Layer 13 of a small transformer language model trained on English Wikipedia (16 layers, counted from 0, width 64).
A neuron's activation on a vector x is GELU(gate . x) times (in . x), where the dot is the dot product.

Input weights of the MLP neurons that the questions are about. A number n stands for n times 0.0038.
n4 gate: -25 -5 11 -41 -9 -12 15 33 24 43 -8 1 55 34 -6 21 60 -57 -7 -9 -8 35 -6 36 -16 17 4 -29 -22 -43 60 8 -43 -8 23 11 11 -25 -20 -5 21 -26 -62 25 26 -3 17 -13 23 35 -10 0 2 2 -35 18 5 -6 -22 40 -5 -42 -13 -36
n5 gate: -35 -59 50 4 30 -1 -47 -54 2 -7 12 10 37 -51 -9 -29 -13 -15 33 85 7 -14 -27 22 47 -5 20 -39 -1 16 -9 -31 27 38 -23 24 2 -15 37 28 -8 -7 50 19 -25 13 -48 21 1 -33 2 -7 24 92 13 -6 -27 -34 -12 -19 38 17 31 -3
n10 gate: -27 -33 -19 -4 -16 10 24 -2 -23 44 -13 23 -15 -16 -47 11 27 -36 -19 -15 20 52 17 1 36 -9 34 21 0 20 -9 1 22 -21 -2 -23 -2 -1 31 19 44 10 28 46 13 4 -12 -30 37 9 17 -10 39 1 -4 4 27 -40 -30 -39 -36 -4 -24 7
n11 gate: -18 -7 20 -16 14 16 -41 -24 42 -29 -30 17 -27 -17 -39 -21 -37 54 5 67 14 -6 -34 10 -34 1 -24 4 -24 35 -17 45 -19 8 -40 -18 -35 -24 19 12 24 -25 1 50 -24 13 24 -15 -64 -60 -6 -7 42 -45 32 -19 -65 -60 -48 -12 -11 -6 -21 -27
n24 gate: -37 -8 9 -20 -3 -32 -33 -7 -37 -39 -52 -10 11 28 14 -27 -30 -32 2 17 5 26 -15 32 -6 -34 28 -23 -4 -6 -14 -48 -35 37 18 6 23 26 -54 3 -41 -53 -29 29 24 -16 -48 49 -4 -7 0 -15 -24 -20 -6 -46 10 5 8 2 33 -10 -14 -18
n35 gate: 16 -29 32 -1 1 -8 -15 -32 -38 18 -16 -5 -3 12 -13 -23 2 -27 11 -5 2 -21 32 -30 4 -36 -8 6 14 30 22 35 13 44 2 -3 -15 12 -43 14 -35 35 -13 5 -19 -7 -38 21 48 14 -26 20 -32 27 -13 -29 36 -2 -25 -1 32 17 51 43
n41 gate: -4 -29 -3 -4 -11 15 23 30 -20 -23 25 -15 3 16 -22 -25 -14 -18 -3 38 -43 40 11 11 -29 -16 4 -6 43 6 27 -78 -8 26 -41 6 -28 59 -24 13 42 31 -20 23 18 14 41 13 34 1 -2 51 52 20 -24 -9 34 7 14 -4 -2 -39 6 50
n42 gate: 41 -16 -32 2 5 -69 5 -13 -22 -35 -31 -29 1 6 21 11 38 13 13 25 7 29 19 36 2 -33 0 33 -30 -11 26 3 11 -27 17 13 -15 30 -15 -54 -24 34 -4 5 -18 10 -2 10 -28 37 -10 31 -20 -20 27 -15 22 -33 -10 -23 1 -1 -55 10
n46 gate: 6 11 -29 39 -79 -7 -30 12 7 6 10 -39 5 -27 0 -1 4 4 1 -26 7 -48 -22 10 -31 -4 -29 -44 -7 -24 -5 9 0 20 50 -4 15 4 -11 -15 -4 13 -22 15 32 -5 -37 -39 -6 4 8 -40 -2 -58 8 -33 34 11 47 -11 3 6 13 58
n49 gate: 12 -2 -7 20 18 26 -17 -36 7 33 43 -2 13 -17 1 39 -44 27 3 15 -1 -32 -37 -9 -7 -31 -37 -12 -7 -11 -26 -9 -12 9 55 7 -16 -13 -5 8 -11 -21 7 -1 -8 -22 25 15 -17 -26 -9 30 -24 21 18 -48 1 9 5 -42 44 3 13 11
n51 gate: -34 12 -7 -2 -21 4 42 -6 11 -61 -17 1 -9 43 10 -3 6 34 23 23 8 -65 42 -19 -18 32 -1 3 -37 12 -6 -19 -33 -14 42 -17 -25 -22 13 32 -5 31 -27 17 37 -3 17 -41 24 12 38 15 -7 -43 13 -9 -17 32 31 7 -54 18 32 -8
n54 gate: -2 26 23 -9 11 12 -78 14 35 -3 19 9 67 -45 -20 36 -14 6 37 -5 -16 10 -73 16 24 0 -12 28 -8 4 -40 -27 8 32 -31 -25 7 6 52 32 -15 7 24 12 -9 29 -46 6 6 8 -48 -3 8 50 2 -29 22 -27 16 -21 36 -39 17 -30
n56 gate: 7 -12 -3 1 -7 20 -36 -17 5 57 46 -10 -8 -16 14 -19 -19 -42 -36 -8 13 -19 -43 -25 22 -11 -10 -27 -29 2 21 4 -27 49 33 25 -6 2 -52 56 17 -53 -37 9 35 -29 -6 -8 2 9 -23 3 -4 10 -20 -24 1 -5 -21 -26 24 -47 0 12
n64 gate: 12 -41 5 34 12 8 -39 23 7 40 -35 -19 -40 13 -11 -10 7 0 32 -18 -11 -35 -15 30 12 -13 -4 -31 -21 27 4 22 26 -4 41 -5 -29 38 -30 26 30 -2 -55 22 -3 2 12 31 12 5 0 33 13 20 -12 -32 -7 -17 7 -10 19 5 -19 -64
n74 gate: -29 -6 52 -8 48 -7 35 -33 2 -29 -15 65 69 -63 51 0 -21 28 27 56 1 -40 -8 56 -17 34 -47 8 12 27 8 -31 25 -16 -25 1 -20 4 38 20 -3 -21 15 -51 40 13 8 16 -6 -4 18 7 -3 43 2 3 -19 0 -8 -15 -10 -9 -95 -19
n84 gate: -14 16 22 40 -27 -66 -9 -42 6 -6 26 -19 9 -8 -4 19 17 12 39 23 -23 2 -19 -40 -1 -34 18 -30 4 -26 6 7 -18 -5 -49 28 -28 -18 -44 -19 -26 18 2 32 -8 -1 0 23 -43 13 -3 -8 -24 19 -6 -9 -2 40 -12 15 23 9 -45 10
n88 gate: 2 35 58 -29 12 -46 44 12 10 29 -22 -26 43 35 -12 -41 47 6 -18 -24 -9 11 -58 -10 -33 -21 -51 24 16 15 11 -24 18 28 42 22 -70 -19 -2 -13 -40 -4 27 42 10 5 6 -9 -13 24 0 -15 5 -35 -24 -32 43 -35 20 -22 -10 41 -13 -30
n106 gate: -26 23 -33 -30 -13 -38 -17 12 21 4 -12 2 -43 -36 -85 41 -10 -40 -44 30 23 17 50 35 -17 21 -10 19 -17 -9 -11 27 22 14 18 -28 -15 -10 8 9 -7 33 13 -45 -29 -36 -8 36 1 6 6 -19 -2 3 -32 -50 18 -42 -20 -4 -4 -10 -6 15
n121 gate: 6 32 -27 26 49 13 42 -14 5 -14 17 10 12 0 4 -6 -6 -8 -48 -21 -15 -34 53 -12 -13 6 -24 0 27 51 -2 32 -19 -7 6 -11 28 14 47 20 -27 0 24 13 33 -16 -16 4 -2 -24 -41 -21 25 -17 -68 -27 -49 33 10 -38 26 -58 11 8
n4 in: -14 8 18 6 8 -22 31 -9 -24 27 13 -10 33 2 -3 29 -20 -33 1 -4 15 11 -19 12 11 10 18 -3 27 -27 43 31 13 11 25 -15 17 -60 -36 53 26 -13 15 45 22 19 2 22 45 23 -17 -45 -3 14 0 7 0 -16 28 28 14 19 -16 13
n5 in: -16 9 46 10 2 -6 17 61 27 -33 -3 19 7 0 14 67 1 -39 18 31 9 -5 3 -9 -4 25 24 34 4 -2 13 31 13 6 18 -13 47 -9 28 -34 -3 18 -35 -5 3 -29 1 48 0 60 8 13 23 -47 12 2 26 -12 -25 39 55 0 -35 25
n10 in: -23 -24 -25 -37 -81 45 24 -22 7 58 -8 31 -29 -13 -17 6 -19 -31 32 -68 1 45 -9 13 9 7 11 6 -24 4 28 -8 -20 4 90 -17 58 -11 5 39 63 30 20 -56 16 6 18 4 -18 60 26 -16 33 -33 37 35 -26 -72 -35 -13 -6 -35 2 4
n11 in: 25 -30 21 -11 -46 -23 -14 1 -2 -4 34 45 -27 34 41 31 26 -2 -62 -16 -4 21 -23 -10 18 -9 -5 -16 -21 -14 -26 -14 -59 -22 -26 3 33 -33 12 -33 -5 37 -39 -58 47 -13 62 22 23 15 -12 -14 -47 19 -22 8 19 5 -20 -64 36 2 -37 11
n24 in: -7 24 26 28 15 -24 6 -18 -13 15 22 7 -8 -10 4 -6 -40 -10 28 -11 -9 14 14 -24 41 11 -6 -32 -21 -9 24 18 5 -23 28 -14 -12 19 -13 1 22 -33 -43 16 -3 30 -1 -7 -3 -25 -7 35 -2 16 26 13 0 3 -3 -13 16 -13 13 -6
n35 in: 18 -12 -44 7 -28 18 11 -58 1 0 -31 -26 -20 -13 -16 28 59 -12 -18 3 -27 17 65 21 42 -18 -52 17 10 24 -10 28 9 35 31 -20 11 -10 -14 -5 3 31 -30 -3 -3 44 1 -4 27 -52 -1 -24 -17 14 2 11 24 3 -45 -34 21 -14 4 48
n41 in: 45 13 16 45 -6 -11 6 29 -30 28 19 -40 13 16 -44 3 3 7 4 9 -25 2 12 -6 -12 2 0 -8 2 -11 39 -6 -18 26 15 -27 -23 -5 -25 2 15 26 -16 24 -8 26 9 29 29 33 -16 -14 16 38 21 -17 40 31 -40 24 31 38 -49 -17
n42 in: -4 -2 16 -25 6 28 3 17 -7 13 -15 -39 -20 -30 -47 -12 -42 16 19 -1 -26 -36 -12 -2 16 20 14 -2 -28 21 -12 -25 -69 9 62 22 49 -5 7 -1 8 -48 33 24 -7 13 49 -46 8 25 5 3 3 -34 -1 -17 4 43 -50 -35 -33 4 6 10
n46 in: -3 -38 24 -1 21 -24 -8 -18 7 5 -6 -31 0 -27 -2 -38 -25 -34 -18 19 23 -22 -10 3 5 -28 32 -38 -51 -3 18 1 -7 2 44 69 7 12 14 21 -3 -7 5 20 1 -16 -15 2 -30 -33 32 -16 1 5 40 -36 -11 23 19 9 35 -39 12 50
n49 in: 27 21 -32 19 12 9 -8 8 41 -10 29 16 33 6 6 -74 0 20 -40 32 0 25 -22 -23 47 -35 -13 -26 24 7 5 10 10 33 -10 26 -33 -58 -46 3 -16 -1 -6 16 -5 25 18 2 -11 0 9 -15 -31 4 36 -40 -14 -29 29 -6 -1 -30 -9 -34
n51 in: 21 -19 -34 2 6 12 -39 -17 -21 29 -30 10 -61 25 7 -64 -45 31 8 -9 -21 33 -24 2 -60 -90 23 6 28 -6 26 -19 -47 -6 18 16 -16 0 4 11 8 36 -45 -6 17 44 21 14 3 -18 2 -44 18 27 19 -8 11 -16 35 19 21 34 52 -7
n54 in: 13 8 -20 -55 41 -6 36 0 -25 -4 17 -15 -36 -64 10 9 22 31 21 22 42 -39 6 24 34 21 48 -23 2 -2 25 -17 -3 34 -54 -52 -23 22 1 -27 17 -4 -28 -12 26 -11 49 -21 14 -17 -24 5 56 75 -29 32 25 -5 -41 18 7 7 -14 35
n56 in: -27 21 -36 -41 -16 -15 12 -24 31 -1 23 7 -25 -27 2 42 16 -14 13 26 -27 -32 -23 17 12 29 -2 -13 -43 -16 -25 -45 7 28 19 47 -11 -15 22 23 -13 52 -2 16 19 14 33 28 -9 21 0 -76 -31 2 -24 -10 -23 -22 -29 7 34 -24 3 -3
n64 in: 22 4 -16 55 -39 31 -70 -22 -21 48 -26 -46 5 -17 -9 3 6 4 4 -10 33 -59 23 -5 10 -2 32 31 43 3 -19 31 -21 35 20 8 -15 3 -4 -63 7 -2 -56 21 15 -14 -1 -5 -1 -11 22 20 -28 30 -44 17 18 12 18 4 -9 -2 24 10
n74 in: 1 -9 30 -27 28 14 -58 -24 -18 35 -10 -15 -34 -16 -34 36 -45 -14 -30 16 18 3 -5 -11 -14 34 -62 -63 17 3 7 -21 -15 -21 65 26 -8 -6 -18 14 -54 -11 -4 13 -18 -24 21 -35 17 -9 -12 -4 -63 48 24 7 33 19 -1 5 16 -12 4 -6
n84 in: 18 -6 -13 -7 27 16 -8 -6 35 -13 -19 33 15 15 18 44 -1 -7 -7 -5 38 2 29 5 44 -18 -2 -22 -1 6 35 -35 9 -8 21 -9 -20 -20 -14 -3 -53 48 -19 -36 7 -5 27 -8 -34 -21 -32 -7 23 36 33 -51 44 -29 -3 30 31 -15 -4 -4
n88 in: -20 41 -42 0 33 -17 32 5 11 12 -2 -33 12 32 -60 -67 -62 -3 38 54 5 14 36 -7 -8 -42 -7 44 -22 -64 -2 19 7 16 20 1 -18 -8 -15 5 27 -1 29 38 -35 -20 13 22 28 34 -32 40 27 -18 21 -27 20 22 21 -10 39 33 -8 26
n106 in: 12 -29 20 -15 -2 -18 -7 -59 -49 -35 14 -13 6 64 -23 9 -21 -8 2 46 -31 -9 -28 -8 -67 -30 -10 17 -10 9 21 -8 17 -20 -26 28 -45 30 -5 1 24 -33 -13 51 22 -4 5 32 -24 41 15 80 4 16 -11 25 -36 -25 13 12 53 31 8 -9
n121 in: 26 -9 -29 21 -15 -17 16 13 -16 39 40 58 52 -15 15 -11 74 -10 -1 -9 31 59 -21 11 48 19 -53 4 -6 50 -4 16 17 40 12 -8 -15 -12 -45 -28 18 16 2 12 7 2 10 -8 -5 3 -39 -23 -8 -6 -1 -6 -14 12 -7 -1 14 -50 -39 13

Each question shows a token from some text and the vector x that enters the MLP there. A number n stands for n times 0.046.

" f": 26 -30 53 -12 -25 -2 0 4 -29 2 12 -14 29 -3 30 -4 -27 -12 -4 -46 -29 22 19 -20 0 -2 10 -3 -8 -25 10 21 -47 31 -1 -15 -1 27 40 -10 -9 -7 9 -56 9 -15 9 23 -8 6 -9 -49 -7 -30 -27 17 6 -5 3 20 -2 36 1 -16
Which neuron lights up most? n49

"-": 38 0 11 -12 22 32 16 -20 -17 5 39 -19 0 -4 7 26 -13 10 -34 -28 10 -4 -15 20 60 33 -20 -23 -4 -8 8 39 7 15 -46 34 6 30 1 -5 -6 -12 -20 -47 -40 31 22 8 -11 36 -2 -10 5 -38 17 20 -13 -11 6 7 -28 1 3 10
The three highest activations, in order: n88, n51, n106

" T": 17 -26 -20 35 -13 14 7 -15 -22 6 -8 -15 -15 1 4 14 -18 10 -5 0 -27 31 19 -20 13 -1 -30 -17 -25 2 19 16 -1 37 -14 -34 15 69 6 6 50 34 -23 -3 0 -6 53 6 -9 1 -10 -25 11 -1 20 -3 -31 8 14 25 21 33 20 -9
The two highest activations, in order: n41, n35

"i": 15 3 36 12 32 -7 -48 4 12 6 -5 -4 1 -21 -11 26 -54 15 23 10 -14 34 -18 -22 -12 -13 -31 -22 -63 -7 -10 27 -9 25 2 8 3 3 -4 -21 14 -31 20 -13 9 11 4 1 -11 7 -29 -19 -23 6 15 -7 7 -14 33 -4 22 10 -9 -14
Which neuron lights up most? n49

"r": 19 -5 24 33 8 -21 33 -4 8 17 27 18 25 -44 8 -35 -41 -21 6 0 2 26 6 -23 44 -6 -30 -27 22 -2 -4 -11 -2 -4 54 -6 3 28 -27 -1 -9 18 4 -21 0 31 2 10 -12 -22 -43 -21 12 -23 -1 16 29 -6 16 -13 -1 22 35 -2
The two highest activations, in order: n49, n121

"cept": -2 -5 67 -14 7 -20 -41 -11 -37 -19 30 -33 19 -43 16 4 -41 20 23 26 -21 -14 31 -30 -24 16 17 -19 -28 -2 8 29 -24 22 13 7 -11 -6 9 7 -30 -7 -14 -20 -2 -6 3 20 24 33 -6 -15 4 28 0 0 16 -8 9 24 6 34 4 16
Which neuron lights up most? n5

"v": -5 -6 26 12 22 5 -7 10 -20 38 24 -29 3 -6 -6 19 -63 1 9 0 -12 29 7 -21 2 15 -13 -27 5 -24 -16 32 -16 10 -30 2 12 35 15 43 -11 -6 19 -9 -15 0 15 18 10 11 -10 -16 -3 4 7 58 3 -14 12 17 23 9 14 28
Which neuron fires most, and how strongly? n5, at about 0.23

" me": -9 -50 24 -8 28 -5 9 24 -38 13 39 7 15 -2 18 5 -29 7 21 -11 -39 41 47 -35 -8 36 13 -38 -12 -13 19 29 -48 12 5 -11 31 25 -2 -22 -1 -15 4 8 9 -17 -22 10 -17 23 8 -26 3 -6 -11 -6 -20 -15 -8 33 5 22 11 -18
The two highest activations, in order: n4, n24

" H": 10 -4 9 3 16 -10 12 -11 -16 49 9 -18 20 -32 17 9 -17 11 -22 -21 -1 1 -23 -29 9 15 -7 -16 -18 -13 10 25 -50 34 -12 -2 -5 79 4 24 45 3 -13 -11 -24 15 6 20 -19 15 14 -34 -10 -22 6 15 -19 -29 20 2 6 34 8 -6
The two highest activations, in order: n56, n46

" was": -12 -31 19 2 7 -5 -2 -49 -32 26 18 -14 -9 -28 15 32 -19 2 23 23 -30 26 24 -27 0 38 7 -17 -58 -30 11 44 -14 -16 -14 6 15 -19 13 -20 -23 -7 -40 -17 -15 -3 -5 -6 20 -27 0 1 7 -2 -16 0 14 8 4 6 -13 12 58 -6
Which neuron lights up most? n35

" as": 13 -4 12 -34 0 5 -2 -33 -35 10 21 3 -2 -24 2 9 -42 16 10 -15 2 26 39 -26 14 34 19 -3 -80 -13 -3 10 -26 -26 -13 -6 4 -32 -1 -4 2 -22 -24 -1 -2 16 20 2 2 12 -5 7 -11 8 10 3 -2 21 26 -5 -7 32 27 -9
The three highest activations, in order: n51, n121, n5

",": -1 -18 27 -25 18 6 -16 -15 -13 7 22 -15 -2 -28 20 28 -29 1 26 6 -30 26 -8 2 4 36 7 -11 -76 6 -15 14 -9 27 -9 -13 18 -18 14 -34 -26 -7 -25 -5 -9 2 15 -13 -10 18 -27 -7 -7 35 -3 -32 18 2 1 6 24 3 49 13
Which neuron lights up most? n54

"ag": 4 -10 3 11 38 -5 2 27 -35 9 -1 -2 -9 -6 -21 10 -52 12 34 -1 10 -19 22 14 3 7 -20 -46 -11 24 -5 -2 0 25 -1 -25 34 54 -11 -10 -22 -27 0 -42 3 2 -1 25 12 17 -23 -1 35 5 -11 -3 16 -19 -7 5 10 37 -26 -9
The two highest activations, in order: n74, n24

"g": 40 10 14 11 47 13 14 3 -24 10 5 -25 4 -21 18 -3 -28 10 13 -13 -27 11 4 6 31 54 -6 -15 12 -2 22 14 -33 14 -27 -22 26 40 -30 30 -13 5 -30 -5 -36 11 2 19 -22 21 -13 -8 2 -7 -7 44 44 -40 3 -17 10 32 13 -5
The three highest activations, in order: n54, n41, n46

" be": -19 -37 23 22 40 -32 -15 -21 -43 32 39 5 -16 -7 20 -19 -27 1 15 18 0 30 31 -5 20 26 -18 -9 -28 -7 0 37 -14 3 7 9 25 29 15 -27 -17 -18 -37 -7 -21 8 -6 46 23 -1 27 -19 -7 -21 10 19 3 -4 8 4 47 13 20 6
Which neuron lights up most? n24

"uel": -3 -9 44 13 42 -41 8 -7 2 19 3 -20 -2 -10 -12 4 -45 9 6 -28 -7 25 21 10 -8 5 -28 -27 -42 -16 -12 -4 -10 -12 29 14 -16 27 14 7 -19 -4 -18 -16 4 -1 -11 -41 -4 25 -35 29 -5 15 -34 -16 2 4 -11 25 35 22 41 -22
The two highest activations, in order: n88, n24

"ess": -7 -17 50 29 55 -35 -29 5 -6 5 17 -34 -2 5 -14 39 -40 -14 -25 -21 -24 26 22 -1 -19 12 5 -30 -61 -32 -1 -2 -1 1 26 2 23 21 -2 -16 1 -15 -15 -11 1 -3 -14 -10 -9 12 -6 7 -7 29 -17 -9 6 8 -5 -4 19 21 -17 2
Which neuron lights up most? n24

"–": 33 -8 16 -23 46 38 17 27 -4 21 27 -7 -11 10 -8 20 -12 3 -19 -11 16 -12 -11 10 30 8 -14 -4 -10 -4 22 31 6 12 -37 23 32 3 12 8 -24 -7 -16 -36 -13 34 10 9 -41 27 -2 -20 -3 -17 29 30 9 37 -11 26 -51 -3 64 22
Which neuron fires most, and how strongly? n106, at about 0.23

" the": -2 -2 5 -12 -1 9 12 -56 -13 1 6 -3 37 -40 9 7 -18 16 16 -13 -4 16 20 -25 10 4 16 -12 -75 -5 15 2 -17 1 -7 -24 -1 -42 2 12 -11 13 11 -9 -24 11 30 7 -20 13 -9 -6 -21 -5 -8 12 -1 -28 19 -4 4 38 64 6
Which neuron fires most, and how strongly? n51, at about 0.25

" bel": -6 -5 16 -26 -24 -40 15 21 -42 15 9 -8 -25 -23 18 -28 -19 -17 51 7 -6 19 29 -46 1 50 -13 2 -24 -32 11 17 -16 1 -11 -10 -10 11 -20 -13 -19 23 9 -21 -55 10 -1 5 2 9 -30 -35 -28 -20 31 7 8 22 16 28 -8 21 7 -12
Which neuron lights up most? n64

"ay": 0 -37 39 18 31 -24 32 -22 -6 -8 36 -9 -35 -27 -28 20 -31 -6 44 2 -3 8 9 1 12 31 -4 13 -35 -2 30 30 -1 -25 10 -8 23 -30 13 -8 0 31 -34 -1 -39 -3 -8 21 -26 0 -17 5 9 16 17 15 15 30 18 48 -16 -5 -13 8
The three highest activations, in order: n5, n84, n74

"en": -8 14 12 6 18 -14 13 6 11 -14 -2 3 -28 2 20 -4 -42 -24 7 -12 -25 11 -37 18 25 -8 12 28 -25 -37 13 48 -17 -29 -5 -31 -2 15 -11 -6 32 3 1 -39 22 -17 3 -3 -37 11 10 -37 31 -25 13 16 10 -2 36 41 14 3 -6 -36
Which neuron fires most, and how strongly? n4, at about 0.26

"rans": 0 -32 8 42 17 3 -28 5 -37 -4 -20 -9 -1 -30 -11 15 -34 5 -6 -28 6 25 30 -17 38 45 -30 -33 -10 -10 -7 41 -41 -16 1 -26 21 -5 17 12 5 -24 -21 -16 -16 2 41 19 18 41 -8 -3 -15 -3 12 3 11 48 19 13 -17 30 7 13
Which neuron fires most, and how strongly? n64, at about 0.22

" con": -42 -20 37 17 8 -4 -1 10 -40 19 -2 -16 -8 -29 -7 -6 -9 -9 23 -1 -20 35 24 17 24 36 19 -35 -12 -40 6 37 -2 3 -14 -3 -26 2 27 7 -10 -25 -26 -39 -33 -12 44 15 14 33 7 -15 -1 -31 -24 16 28 17 28 9 15 41 15 7
The two highest activations, in order: n4, n49

"ake": 1 -24 15 6 -6 -11 -25 -54 -20 5 4 -26 -9 -4 -7 48 -46 1 -5 3 -20 30 -1 -21 -5 -32 -16 -27 -60 -2 12 10 -32 -13 -10 -2 -4 -27 20 -6 -9 11 -45 17 2 11 23 -18 -30 -4 -10 -12 8 -2 19 -20 2 -8 33 1 10 5 -7 -11
The three highest activations, in order: n11, n84, n46

" c": 12 -11 6 0 4 30 16 -9 -1 34 20 -26 29 -35 -6 -10 13 -13 18 15 -11 27 39 -19 -12 24 -2 -19 -20 -5 -14 13 -13 16 8 -6 42 55 38 -14 30 -31 -23 -28 -17 1 23 22 -29 -9 -12 -43 -25 -27 4 -2 4 -27 23 1 38 40 -7 17
Which neuron lights up most? n46

"it": 30 -19 60 -57 22 -14 27 0 -13 2 -20 -3 32 -10 -12 -22 -17 16 23 -28 -19 22 35 -12 -6 -22 -21 -26 -7 -18 -24 20 0 -2 9 3 2 2 13 -16 -15 12 -18 -24 -24 18 47 -6 -27 3 -39 5 -6 44 3 -23 20 -18 17 35 0 38 19 -9
Which neuron lights up most? n88

"est": 30 -16 41 25 7 -22 -10 -10 8 -8 11 -30 15 25 2 12 -45 28 -46 -28 -46 24 33 17 5 -3 19 -14 -13 -42 -5 -3 5 -13 6 34 7 25 9 7 16 18 -17 -16 -13 24 22 -11 -33 9 -21 -2 6 0 4 16 42 -16 9 28 22 26 -25 -6
The three highest activations, in order: n41, n84, n121

"ings": 19 -22 23 15 2 -17 -19 5 -21 21 19 -9 -37 -27 13 35 -44 -5 -18 29 -15 23 26 -25 -21 27 8 -4 -63 -14 -2 -4 -17 7 -17 7 0 -21 13 -27 3 24 -37 -16 3 13 -3 22 -15 3 -27 -41 9 -7 5 -14 3 7 13 22 -5 7 -29 -5
The two highest activations, in order: n11, n84

" 4": 23 -40 31 0 13 25 -3 6 4 24 26 -26 6 6 -9 45 -27 -1 16 -8 -21 10 -33 -3 -31 -6 29 -1 -50 -20 -15 39 3 18 -15 2 -13 5 30 3 10 17 15 -10 -27 -3 28 11 4 -3 -4 12 15 -48 16 -10 -16 9 -3 21 -5 44 46 -15
Which neuron lights up most? n121

"ac": 23 -19 -15 15 34 36 -48 -5 -41 23 35 -19 -21 -26 -29 -4 -23 19 6 -29 -27 -9 38 -1 18 42 26 -23 6 7 -33 40 5 4 10 -5 5 -17 1 17 -34 -4 9 -36 0 -1 34 29 -9 22 -4 -27 30 -9 -9 -22 35 5 24 -3 8 19 -11 15
Which neuron fires most, and how strongly? n64, at about 0.8

"ternational": -3 -6 48 24 2 -31 14 -37 -27 -4 -14 -11 8 -3 -9 9 -8 0 14 -35 -18 27 54 -18 12 -23 13 1 -52 16 3 45 -33 -18 10 -11 -2 -32 20 12 -7 17 -25 3 -46 26 37 3 -21 45 -20 7 -10 6 -8 9 20 -1 14 14 27 31 -1 -5
Which neuron lights up most? n35

" t": 54 -9 0 1 -17 3 4 -8 -28 0 -4 -33 3 3 39 -6 -8 -8 -31 -7 -43 23 -14 -25 -2 -7 -12 -15 -7 -23 9 18 -24 9 -4 -3 34 41 22 -19 22 -6 -8 -21 -23 -11 59 21 -6 -19 3 -47 18 -19 28 0 -1 4 -9 20 9 52 13 -22
Which neuron lights up most? n121

" a": 12 -24 33 0 -26 -11 15 -71 -7 11 6 -10 -9 -14 14 17 -13 -1 9 -5 -22 13 -9 -32 31 5 -17 -8 -51 -28 -14 31 -19 -33 -3 -18 -11 -12 19 5 14 -9 -11 -3 -46 -22 46 7 7 10 4 -17 -17 -4 -11 -2 -21 -13 18 -8 -11 39 62 -2
Which neuron lights up most? n11

" b": -2 -26 21 -52 -31 15 13 -15 -21 11 -13 -37 2 -5 24 18 3 -6 -7 4 -7 7 25 -41 19 14 -11 -4 -7 -17 16 43 -50 33 14 -20 12 30 36 -2 -26 -35 23 -37 -16 -27 8 5 -19 6 1 -8 -8 -34 30 7 19 -15 6 21 -18 51 5 -21
Which neuron fires most, and how strongly? n121, at about 0.23

" ac": 4 15 4 -8 19 15 1 -27 -44 37 34 -35 -5 -35 6 -12 -15 -24 12 -11 -31 -21 11 -14 9 33 12 -20 -5 -22 3 23 -30 -19 1 16 -31 22 36 -5 -36 -30 7 -37 -30 -27 42 18 17 2 -3 -38 10 -36 5 -1 -29 12 22 12 16 27 13 4
Which neuron lights up most? n56

"at": 32 -3 33 -4 29 -21 -11 -43 -6 11 2 11 12 -22 -2 -15 -29 37 6 8 -26 -13 4 -9 -26 0 27 -32 1 -14 -7 18 12 4 -10 -32 36 28 17 -35 -35 -18 9 -38 -12 27 12 -25 8 4 2 16 -17 -4 -5 6 -40 -9 49 39 31 18 -2 8
Which neuron lights up most? n74

" l": -15 -31 15 -33 -20 -45 18 -9 -30 26 21 8 18 -47 -12 -8 -20 -9 1 -3 -19 10 6 -41 -25 22 -13 7 -25 -35 6 25 -6 20 11 -41 25 49 9 3 2 18 0 -20 -39 13 23 -7 8 8 -1 -35 -11 -17 11 13 -6 -43 3 11 30 30 12 9
Which neuron lights up most? n10

" his": 5 -32 20 1 -10 -17 5 -40 -26 9 -5 -20 26 -24 15 16 -19 -4 29 -2 -14 15 15 -22 11 11 -5 -8 -73 -6 -11 24 -22 -15 -8 -9 0 -53 6 3 0 -13 7 -1 -22 3 37 -1 -34 3 -6 -1 -23 -9 -21 -6 17 -13 4 -4 5 26 58 -2
Which neuron lights up most? n11

")": -10 3 8 -14 2 34 20 28 -10 -11 24 -18 -1 -50 29 37 -20 12 28 8 -18 31 26 -10 1 -3 -37 -16 -63 -3 10 25 -12 6 -10 9 1 6 14 -8 -24 10 7 5 -8 0 -7 19 -4 -5 -26 26 22 46 11 -39 -7 3 2 26 38 7 43 -3
Which neuron fires most, and how strongly? n54, at about 1.6